Layer 9 of a small transformer language model trained on English Wikipedia (16 layers, counted from 0, width 96).
A neuron adds its activation times its output weights to the MLP's output. To switch it off is to set its activation to zero at one token and run the rest of the model.

Output weights of the MLP neurons that the questions are about. A number n stands for n times 0.0081.
n5: 7 -10 -2 9 -15 -2 -10 -18 7 2 -18 -13 11 -14 -14 -2 -6 3 0 -21 11 -16 -7 -47 23 -32 3 2 -4 2 6 -9 11 -1 -7 6 5 20 -13 5 -13 24 -7 0 4 -24 1 7 -10 -3 6 -3 19 16 14 -2 -4 12 11 2 21 -6 7 -25 6 -8 16 2 1 7 -8 24 10 -13 24 8 10 6 7 -7 -2 12 7 5 3 -1 -14 -3 -9 -12 -11 -6 -13 5 4 -4
n28: 6 13 -3 12 6 9 -2 -7 4 -4 4 4 7 3 -17 -5 -10 -13 5 -13 18 17 0 -7 39 20 2 16 -14 11 -22 -2 13 22 -13 2 29 6 -7 -7 7 12 3 -10 20 4 11 -11 -11 13 -18 14 9 6 -3 -9 -23 8 19 -3 -15 8 8 -16 -3 -13 -32 -34 12 4 -35 0 25 0 25 -6 2 -12 -16 -17 2 3 10 -29 -36 -8 9 -6 5 -18 -5 -7 13 -8 -11 8
n31: -4 -9 -2 0 10 5 4 13 13 9 -11 3 1 -17 6 3 10 -12 2 -11 14 6 12 -19 14 23 -5 8 -1 -11 13 21 -12 -1 -19 -26 -7 -1 7 -18 -30 23 5 -10 0 -1 13 -5 6 7 -11 -9 -16 12 32 -13 -1 -10 -2 -2 -5 18 7 -3 0 5 -9 -2 14 1 -7 3 11 0 8 20 18 2 7 -15 -16 5 -5 15 -5 -12 8 -13 0 5 -11 -10 -27 -4 2 7
n36: -4 2 26 6 -19 17 -3 -6 18 -9 20 7 -6 24 -6 0 10 -16 -7 -4 -3 -10 -1 47 -4 -9 -9 -16 -12 3 28 9 -6 4 -3 4 -4 -8 -8 -2 11 11 -6 24 1 -3 -10 -1 1 -4 0 -7 -3 2 5 -18 -19 -8 -24 -7 -21 -12 49 14 14 14 -18 1 6 6 13 -1 -3 -19 5 -7 2 23 14 -21 18 7 6 5 -8 1 -3 -9 1 -12 -17 1 9 -15 3 4
n44: 3 5 -12 8 5 7 4 -32 5 -3 3 -17 -20 -1 -9 7 -6 -26 -1 -7 -7 -28 0 14 -14 -5 -2 -8 -4 -6 -2 16 13 2 -10 -4 -4 -23 -12 -2 33 7 7 -3 3 -2 3 -6 -1 -35 11 -17 13 -8 1 -3 -23 -5 -18 10 -3 -4 11 -5 -13 -13 14 0 -4 -13 -13 14 16 10 -22 -19 11 8 -3 -9 4 9 5 14 -18 -11 -12 17 27 18 -13 9 16 -3 -3 3
n70: 3 -9 -4 6 13 5 5 -22 11 4 22 13 -12 -14 -24 4 -24 -27 0 -23 17 -9 -7 -20 -16 -1 9 15 -2 -24 6 0 -10 8 -4 -29 -11 -22 -1 20 -12 -10 0 -27 12 -4 14 -22 -10 1 9 -5 12 22 -17 -9 10 7 3 16 -8 -16 35 13 0 -4 12 13 -4 15 -16 -6 16 2 -8 4 -24 -2 -13 11 3 2 12 20 -21 -14 1 1 8 4 -4 -31 7 -2 6 -15
n80: 5 2 -25 1 -6 -22 -8 10 -7 2 -6 5 2 -6 -1 -1 -8 1 -1 -6 -29 13 3 -14 -10 -11 2 -3 -4 -9 2 -1 5 7 -13 -13 4 5 7 5 32 22 -1 0 -9 -6 7 -9 5 11 8 8 18 18 -2 -19 9 1 19 1 4 20 6 -6 -30 12 -11 -6 -7 18 14 12 -17 -16 23 -16 3 8 23 5 22 26 10 3 -5 -23 -21 12 14 -2 10 6 12 -6 -28 3
n97: -15 21 11 31 21 -19 5 -2 5 5 14 -3 -15 -15 7 6 15 -3 -10 35 6 -6 6 19 37 15 -5 -9 14 3 -8 -1 7 18 -4 23 -12 0 -5 -11 3 0 -5 8 -8 25 4 10 -15 10 0 8 -5 11 -14 7 0 -11 -9 -1 0 2 -15 -27 5 -8 -1 -18 -7 -22 7 -15 18 0 3 -12 -1 25 15 23 -1 -3 6 7 -7 -12 2 1 -23 -19 -1 5 7 -1 2 5
n118: -9 32 -17 -12 -1 -9 8 -2 -6 -9 23 0 1 2 14 -2 19 -11 -17 10 15 -4 2 -11 -29 -12 -10 -8 9 -2 -14 -4 0 5 -12 5 4 1 13 11 -13 6 9 5 -6 -24 3 13 5 15 16 2 -6 3 9 -5 5 6 -15 -6 7 -18 -35 -2 -22 -3 -18 2 -5 20 -18 1 27 16 -9 0 24 7 8 11 8 -13 8 -15 -9 17 32 1 6 -4 -6 11 -17 -21 -14 -4
n138: 17 2 -42 -5 -11 0 -10 10 19 -9 15 -7 -13 -19 -23 17 -6 -15 -5 6 -13 18 -6 18 -19 1 3 -5 -9 -4 22 -21 -15 17 32 -8 23 42 27 -28 -39 7 18 -17 -1 1 -29 -3 -18 -2 -4 -10 -5 -4 -6 5 29 -13 -12 10 -7 11 13 3 -19 8 0 17 -22 0 -6 4 -5 0 -4 -11 2 5 -14 -5 -3 -4 -10 3 -6 18 17 -2 3 1 0 -12 -2 -4 -7 14
n144: -11 -8 10 -9 -16 -15 -7 11 15 -1 -22 -28 5 9 -2 12 2 -5 -4 -3 1 -15 8 10 -2 -15 1 -9 -11 -7 -3 6 14 -4 3 -3 20 -12 -43 11 -9 -8 6 -9 -10 -8 5 -7 -23 -17 8 -10 -18 -11 -1 11 2 11 -6 6 -15 -16 94 24 7 14 5 -9 7 -1 5 8 2 5 2 12 11 21 35 8 -3 -19 9 -15 12 2 -3 -5 2 -26 -2 -8 1 -13 11 -7
n156: 1 -2 17 -10 -30 16 -9 -23 3 -7 -8 14 -28 -14 18 -8 -30 19 0 37 -12 -6 -8 -40 -1 10 -1 16 14 6 9 -3 3 -3 7 -21 2 -8 -2 0 9 5 8 15 0 20 -15 -27 12 -12 -8 -31 3 22 4 -5 9 17 -12 -1 18 6 -6 -13 -5 -18 15 8 6 -6 -13 -9 7 -29 15 13 -6 -2 -1 8 -19 -15 -14 -3 -7 -9 -15 -4 -1 -10 -14 -3 5 -26 -2 2
n160: 11 6 10 8 11 4 10 19 -9 17 36 16 -11 -8 18 -13 -2 1 -22 26 11 -9 13 -6 8 -1 27 27 -16 8 0 9 -4 3 -21 -7 -31 -17 -21 27 4 -16 6 -21 11 -17 37 15 -18 6 37 -7 -1 14 -13 0 23 1 4 -24 1 -3 9 2 -14 9 6 4 -9 -18 -12 5 2 -10 -27 20 -23 4 -38 14 -2 24 -20 13 -2 -12 9 4 -14 29 31 -13 -16 -19 -10 -9
n203: -18 -14 7 -16 -10 -16 9 -7 7 7 -36 1 2 15 -18 -4 1 3 -2 -2 -13 9 -11 -26 27 -10 2 -7 -13 -4 -3 -16 -6 -25 1 -5 0 11 -5 -5 1 9 19 23 8 9 4 -22 -7 -5 -11 2 7 -27 -2 1 -1 -17 7 -5 -6 -11 13 1 3 -5 -6 19 6 2 18 10 7 4 12 -9 -1 18 58 -4 -12 1 14 9 -24 2 -34 -5 18 6 25 -16 10 11 -13 -11
n213: -23 -11 3 -14 0 -23 -24 27 -15 -7 12 -8 4 -6 15 14 -2 -1 28 -7 12 -41 14 11 26 -7 -4 1 -10 -13 9 4 -10 -22 3 3 -12 -7 -5 4 -5 -9 -17 -1 -5 -7 0 0 -17 30 13 11 2 -7 9 -14 0 -10 -1 28 2 -25 23 1 -2 -10 -12 4 -17 0 5 25 3 -13 -6 -6 11 -8 -5 0 7 -22 -3 -17 1 14 -16 -1 0 -8 21 -1 19 4 -3 2
n228: -2 -4 -9 10 -4 1 -19 -8 1 18 -4 0 -12 4 9 -15 1 -9 -2 -1 -13 6 -1 -5 -21 -8 8 29 -9 -18 0 2 -12 11 6 -7 35 4 11 4 13 -13 24 4 8 -16 -4 -5 -17 9 -37 -1 -12 4 -7 17 -4 -1 -12 18 0 5 1 -2 6 -13 23 26 21 -2 -15 -7 36 3 -9 16 -19 2 -8 2 -2 -5 -15 -11 4 -6 28 8 15 15 15 9 -3 -10 -6 33

Each question names a token from some text and the token that comes next. It shows the activations a of the neurons there, in the order above. A number n stands for n times 0.036.

Then comes g, the gradient of the next token's log-probability with respect to the MLP's output, scaled to length 1. A neuron's effect is roughly proportional to its activation times (output weights . g). A number n stands for n times 0.0045.

"ble", then " or"
a: 0 0 0 3 -1 17 -1 0 0 -2 5 5 -12 0 -1 2
g: -4 -9 -10 11 1 15 36 27 -28 -6 8 -8 1 13 8 47 12 -21 0 3 -21 13 3 1 -7 -9 -45 16 0 4 -21 21 -11 -13 -8 -6 -16 24 -15 3 10 23 -2 18 29 0 -1 -43 -19 22 31 -6 -33 40 -38 -29 17 18 19 5 -12 3 21 23 -5 22 25 21 0 4 -6 -32 -12 31 27 7 -51 -49 1 -11 16 21 35 10 10 61 -55 17 7 -17 -42 -34 6 42 4 -30
Switching off which neuron hurts the next token most? n70

"vers", then "ion"
a: -2 0 5 2 -5 -6 -6 3 2 0 2 7 0 0 6 3
g: 9 -7 -21 16 36 -30 -37 2 20 28 -10 -17 -10 -37 -19 8 20 -9 17 2 40 15 12 6 21 -15 13 -18 -27 22 -21 19 0 -27 -17 14 13 4 17 -17 -13 12 53 -36 -11 -7 10 -4 -7 -34 16 -15 16 -2 11 -21 -15 -9 -49 -17 16 -38 10 -9 -21 6 -2 -27 -49 13 17 -5 13 -53 -49 7 10 -20 18 -2 -2 10 -21 19 24 26 18 36 -18 -58 23 -17 6 32 -10 40
Which neuron, switched off, raises the next token's probability most? n156

"y", then "tra"
a: 0 2 12 -2 -14 0 -14 0 -3 4 -6 -4 3 -6 5 10
g: -14 -4 -28 -4 12 5 -24 -10 37 -35 13 20 12 4 -5 -1 1 -21 -7 -3 -3 -2 16 -22 -5 31 -31 22 9 39 5 -17 -5 28 24 42 47 36 58 3 43 -30 19 17 2 26 28 -23 -3 -3 -19 -1 -51 -47 28 -29 -7 -14 -4 9 21 15 -3 -27 10 -10 -26 8 15 -51 31 -25 -3 -25 3 -11 -4 -6 -22 -22 18 2 -31 0 17 -18 26 -22 7 -9 -26 18 -23 -10 41 29
Switching off which neuron hurts the next token most? n228

"qu", then "ar"
a: -2 0 0 -4 1 0 -3 -2 4 5 12 -1 -11 0 0 0
g: -19 -7 2 27 4 9 -37 -31 -56 -28 -8 6 -22 11 -9 46 -20 -34 11 13 -30 -10 -6 -12 -8 23 24 0 -14 -2 -17 -1 8 17 -1 7 6 -4 20 58 -7 38 -25 38 -46 14 -41 8 -5 22 13 -15 17 -6 20 -34 1 20 15 -18 12 22 10 25 -36 19 -27 -4 -11 -8 33 17 6 7 12 0 18 -18 -18 -23 -57 30 -7 -12 0 -15 47 10 9 -2 -33 -7 8 -32 31 -40
Switching off which neuron hurts the next token most? n160

" the", then " time"
a: 0 -34 -5 2 0 1 -3 0 0 3 -1 -1 8 0 3 -1
g: 1 6 16 -12 37 0 26 20 9 -13 -14 26 -10 10 -2 9 15 -9 -5 -3 -18 -4 10 -8 8 19 8 52 5 5 -14 6 -12 0 29 23 14 41 -56 -16 23 -30 20 -31 3 36 6 -39 -36 10 13 6 17 4 17 15 40 33 7 7 -4 -12 12 -1 31 31 -8 -16 4 0 36 -30 -16 12 29 -64 -19 36 18 -28 9 16 30 -29 23 39 -13 35 1 -4 -20 27 -25 0 22 -49
Which neuron, switched off, raises the next token's probability most? n28

"lan", then "r"
a: 2 0 8 -6 -5 0 -5 6 0 -2 2 5 2 -2 -1 1
g: 0 -5 6 -15 25 24 34 2 37 -7 2 14 -20 1 -14 -16 -47 12 -5 -9 0 -30 27 7 21 14 -6 0 2 -3 21 -4 1 5 16 -26 16 -26 -9 2 -9 -16 4 -22 37 16 29 -26 21 8 -33 23 -38 52 12 -31 16 -29 -25 -25 16 -2 3 5 -55 23 -16 20 -11 -25 -9 51 54 23 37 -38 11 -9 17 18 -4 55 -12 -12 -14 -8 14 -9 -30 31 -8 26 -26 -1 5 -32
Switching off which neuron hurts the next token most? n31

" ", then "'"
a: -1 3 1 -9 -2 -14 0 0 -2 -14 -29 -5 2 -5 0 0
g: 18 27 -6 -25 18 -2 22 16 30 -10 -13 -38 4 -10 -10 2 37 -47 20 14 34 -12 -13 15 3 -4 30 13 40 -1 -11 22 6 -1 25 -12 20 -48 38 -25 -20 7 22 -11 4 -8 -18 -3 23 -4 2 14 -49 20 -45 -7 6 31 18 -6 -6 -17 0 -19 60 -9 -6 30 4 36 23 -47 25 -1 21 -31 -2 24 -4 -19 -7 -5 -43 -8 49 -3 20 0 -12 8 -17 38 -10 -21 3 33
Which neuron, switched off, raises the next token's probability most? n138

" |", then "\n"
a: -14 -3 1 -8 2 -4 -4 2 0 33 -24 0 2 1 4 2
g: 38 -24 -7 -10 23 -29 -17 15 -12 40 -58 -47 -12 -11 -44 32 -8 16 1 -7 -11 -6 9 22 9 -18 18 4 -13 -11 -27 8 -11 -19 -16 -7 0 12 16 4 0 -32 -1 8 13 -7 31 -4 12 -7 -64 -10 -14 -9 -33 17 27 -3 26 5 12 8 -11 -38 0 -26 46 -25 38 -49 -14 -17 11 0 19 15 -6 -37 18 21 19 24 -9 55 -16 -10 4 19 15 17 15 3 5 50 -14 15
Switching off which neuron hurts the next token most? n36

" great", then " deal"
a: 4 5 1 -1 1 -9 1 0 0 1 -2 -3 3 1 31 -11
g: 18 18 -6 -33 23 -5 -34 -13 31 -6 3 24 1 -8 7 6 -7 5 15 -16 -19 -14 -8 -27 5 15 -5 -34 18 0 68 -25 -7 -34 -27 -47 32 -32 17 11 -5 -17 -21 -29 -12 -30 24 25 -24 -4 1 -17 -39 7 38 -3 -9 -3 -32 -3 -5 -23 20 33 0 -12 -3 44 45 -16 46 3 -22 9 -1 5 3 -15 -1 0 4 -10 -7 31 -35 8 -19 -19 -9 -3 39 7 -36 -6 -18 62
Switching off which neuron hurts the next token most? n213

"ment", then "\"."
a: 1 1 3 0 2 -8 -38 1 2 0 7 1 -4 3 -1 1
g: -17 28 24 14 -14 -25 -11 -3 21 -53 0 -9 -10 12 -4 14 20 37 -34 5 27 -27 9 24 51 -7 -15 -7 -31 46 -10 -2 16 8 -39 -14 -24 -7 4 -27 14 8 53 -12 -1 -3 -15 -32 23 -1 37 29 14 -1 42 -23 -24 -14 -7 23 -6 -15 20 -15 27 28 31 26 12 -8 11 13 -18 28 18 -25 -14 5 -10 -8 40 16 22 -10 -48 -17 -29 38 29 -14 -12 28 20 21 -2 0
Which neuron, switched off, raises the next token's probability most? n80

",", then " she"
a: 1 -4 0 -2 1 -1 0 -1 -2 -3 -11 -1 3 0 2 2
g: 7 29 35 -4 33 17 28 -2 9 15 9 -34 18 -7 0 14 47 7 8 0 -17 -24 -19 0 -7 16 30 0 -30 -3 -30 23 -20 -4 -8 -9 63 -4 -30 -13 -9 27 -53 11 25 -14 10 24 -45 -9 -12 16 -26 -45 -5 19 -20 7 -3 13 -18 -3 -20 33 5 20 6 -10 40 -18 4 5 -13 -28 -33 -50 12 14 0 -29 19 -6 -7 -60 -5 -12 14 7 -7 25 -21 2 -45 33 -6 12
Which neuron, switched off, raises the next token's probability most? n144

" comp", then "ris"
a: 0 0 0 -2 1 -21 -2 -4 -2 -2 -2 -7 -6 -6 8 -3
g: 10 -29 -85 -10 45 12 36 -13 -11 4 4 37 5 29 -55 -7 4 -15 8 -7 -7 -10 -40 -3 -26 -1 14 -8 -48 -1 10 37 -12 -3 -20 -11 23 15 17 23 -13 4 18 -18 -34 18 14 6 30 -4 -27 28 54 13 -14 25 2 6 -24 30 7 42 -8 -8 12 34 1 17 -15 3 -17 -5 30 1 -3 -8 30 23 -5 8 -11 19 -5 -27 -3 -25 8 -6 -36 16 10 1 4 17 -8 44
Switching off which neuron hurts the next token most? n156

"-", then "f"
a: 3 0 1 -7 0 -6 -1 4 -1 1 3 -10 7 0 5 1
g: 5 18 22 -31 -7 -15 20 -37 0 -32 8 13 -36 -47 15 4 7 25 9 16 1 13 12 -24 -10 25 -8 15 9 -29 4 -12 14 4 -8 -49 11 -61 -38 24 19 -16 -2 -6 -31 -39 12 13 28 10 12 28 -3 3 12 -29 19 20 4 -13 -33 -27 11 -17 -36 11 13 14 28 31 11 -27 22 -8 -12 -28 -26 -36 -13 24 9 26 9 46 27 14 41 42 33 15 9 13 25 -4 2 25
Switching off which neuron hurts the next token most? n160

"3", then "0"
a: -4 -2 0 0 0 -2 2 0 0 -15 -46 1 87 -94 1 1
g: -21 -6 12 -25 21 4 -21 -8 35 27 29 8 36 -7 8 -37 7 23 11 -21 -2 -27 -9 -15 9 -12 -1 -25 13 -3 9 64 16 -7 -45 -31 -7 -5 -49 8 14 -2 4 1 6 0 -7 -6 -12 59 -6 11 -35 43 -8 8 22 -22 -33 1 -7 1 -12 4 -23 -8 13 15 10 40 0 5 -29 16 6 12 -3 -18 30 -12 37 -19 -13 -11 27 27 -31 -7 16 52 -21 -5 21 -17 4 69
Switching off which neuron hurts the next token most? n160

" identified", then " twenty"
a: 1 10 1 0 -1 -3 1 10 10 0 0 -5 -4 -29 1 0
g: -4 -5 7 14 -25 -19 9 0 1 7 1 -6 -30 -4 -14 -62 0 -18 22 -13 -1 -12 -14 14 -3 9 -7 -16 -19 -35 -13 -3 -16 53 3 16 -31 1 8 9 1 -23 -9 -20 15 32 20 -10 -63 -24 1 11 30 -10 22 -39 26 -30 -29 -24 0 10 0 31 -8 47 4 7 -34 36 -35 2 -9 -26 24 -25 -4 -10 10 -30 -48 22 53 -11 -5 1 -20 3 13 -26 -9 -11 -29 -52 -20 11
Which neuron, switched off, raises the next token's probability most? n203

" which", then " were"
a: 0 1 -4 -1 -3 -1 2 -1 10 1 -10 -14 -1 -1 0 -1
g: -7 41 49 -2 -11 -6 -5 3 -20 26 7 34 22 9 8 0 -1 1 -23 9 9 -18 25 -2 -6 -16 20 51 -24 22 38 27 -2 -6 -41 -5 12 -4 18 9 14 -6 4 -35 4 25 17 -2 -38 34 27 -15 57 -22 67 6 9 -13 -20 -12 12 -6 -11 21 -7 53 2 17 -18 -10 -50 -21 22 5 -19 -29 2 -20 -4 -1 5 26 44 -12 1 -20 13 -13 -5 -14 -25 -4 -45 -21 -1 26
Switching off which neuron hurts the next token most? n118

" evaluat", then "ed"
a: 2 -3 -5 0 -5 1 2 1 9 0 2 -81 0 -1 12 -2
g: -17 -5 -8 -13 -1 20 54 0 -19 -29 22 -8 44 33 -12 40 -7 -6 14 1 24 -9 -6 18 -21 -2 -36 18 32 -14 -21 15 13 41 -26 -3 16 4 -29 -23 8 3 17 11 18 10 -18 39 -17 -27 -54 18 -8 12 35 57 -35 5 29 8 -4 18 -3 45 36 23 -2 -9 26 -38 6 13 2 -17 22 -27 1 -24 11 18 21 2 29 28 -17 4 -34 -14 13 23 0 11 32 -32 10 2
Switching off which neuron hurts the next token most? n156

" and", then " as"
a: -1 0 -3 6 -3 5 1 -7 -11 5 -4 4 -2 -3 -1 2
g: 32 -25 5 -17 -9 26 -7 -52 14 -15 13 17 50 44 11 14 -9 25 -35 -5 -11 -9 12 16 -12 -24 13 -7 -30 31 2 45 -40 -8 -8 -3 4 15 -17 -11 -20 6 13 20 -13 -27 -21 -2 -7 -6 8 19 -40 15 21 -24 13 -27 27 31 -20 -19 19 18 12 7 5 23 11 -14 49 -17 -40 54 23 -1 7 -32 -3 -4 -31 -20 -49 3 18 0 -15 4 18 6 -1 -5 -28 5 -14 56
Switching off which neuron hurts the next token most? n97

"re", then " "
a: 3 -2 1 -1 -1 7 -16 1 0 -2 -2 2 -3 1 1 3
g: 21 -67 -16 -23 -35 -10 -17 4 -6 9 20 -20 -11 -8 -36 -54 11 4 -36 -13 10 3 -2 43 14 12 21 45 23 26 -15 -3 -25 -28 2 12 -7 1 3 -6 -18 28 8 -16 -4 12 -48 16 16 -31 -33 -7 -17 -11 27 11 24 8 -21 5 -19 -13 24 19 17 4 3 0 3 22 15 6 14 7 0 8 -2 36 -43 -3 15 -9 -57 9 25 29 15 -69 1 6 5 17 22 -36 10 10
Switching off which neuron hurts the next token most? n80

" Date", then " List"
a: 1 -15 0 19 1 -4 -10 4 1 -1 -1 -3 4 0 -10 4
g: 2 -14 -7 7 -1 -14 16 -40 -39 11 19 -2 0 -42 -5 -17 -47 -8 -4 13 11 -32 -23 13 2 0 0 2 5 -12 0 -29 20 3 20 -29 36 -30 23 -5 10 25 -19 42 -14 -6 -44 0 -39 15 -53 -26 -49 2 13 2 -10 -30 -7 49 -1 -16 15 -6 16 -6 -18 18 13 11 -17 23 29 2 19 28 -3 12 -24 -22 -16 7 19 40 -46 -43 -14 37 -9 25 -16 -12 9 27 -17 -32
Which neuron, switched off, raises the next token's probability most? n28

" b", then "low"
a: -4 2 0 -7 1 0 -4 1 4 -5 -4 1 0 -7 -5 0
g: 13 6 -28 29 -2 21 -27 6 -59 -19 32 -32 3 -9 17 6 -30 -51 -28 23 -28 -4 15 -6 3 -23 11 -32 16 9 -13 16 -23 -3 7 9 -3 13 36 21 7 17 -39 2 0 -3 6 -8 -11 -38 26 -41 -65 -15 15 -20 7 12 -25 9 34 -23 -11 -7 21 7 12 -16 3 28 13 13 -25 0 25 0 -8 18 -1 -6 -63 -3 -1 38 6 -7 32 38 13 -3 -10 -37 -3 -6 37 25
Switching off which neuron hurts the next token most? n203

" that", then " \""
a: 2 -2 0 0 1 -2 -3 5 2 1 -7 -2 0 -38 0 2
g: 6 -18 -4 -4 -12 20 -34 20 -13 16 9 -5 -18 26 -20 17 -18 -23 28 11 -37 -17 15 11 -30 0 -25 -28 -35 36 -15 20 -1 -8 10 -57 -4 -15 7 1 -1 8 7 1 -2 30 -20 -7 -5 1 18 69 -14 19 -27 -15 -1 -28 11 -31 27 -74 10 14 13 -14 -23 14 -37 -18 -33 -9 7 8 -6 50 -11 -25 9 -11 -21 -7 -25 -4 -66 7 -6 -13 26 -7 23 -16 6 11 -15 -5
Which neuron, switched off, raises the next token's probability most? n203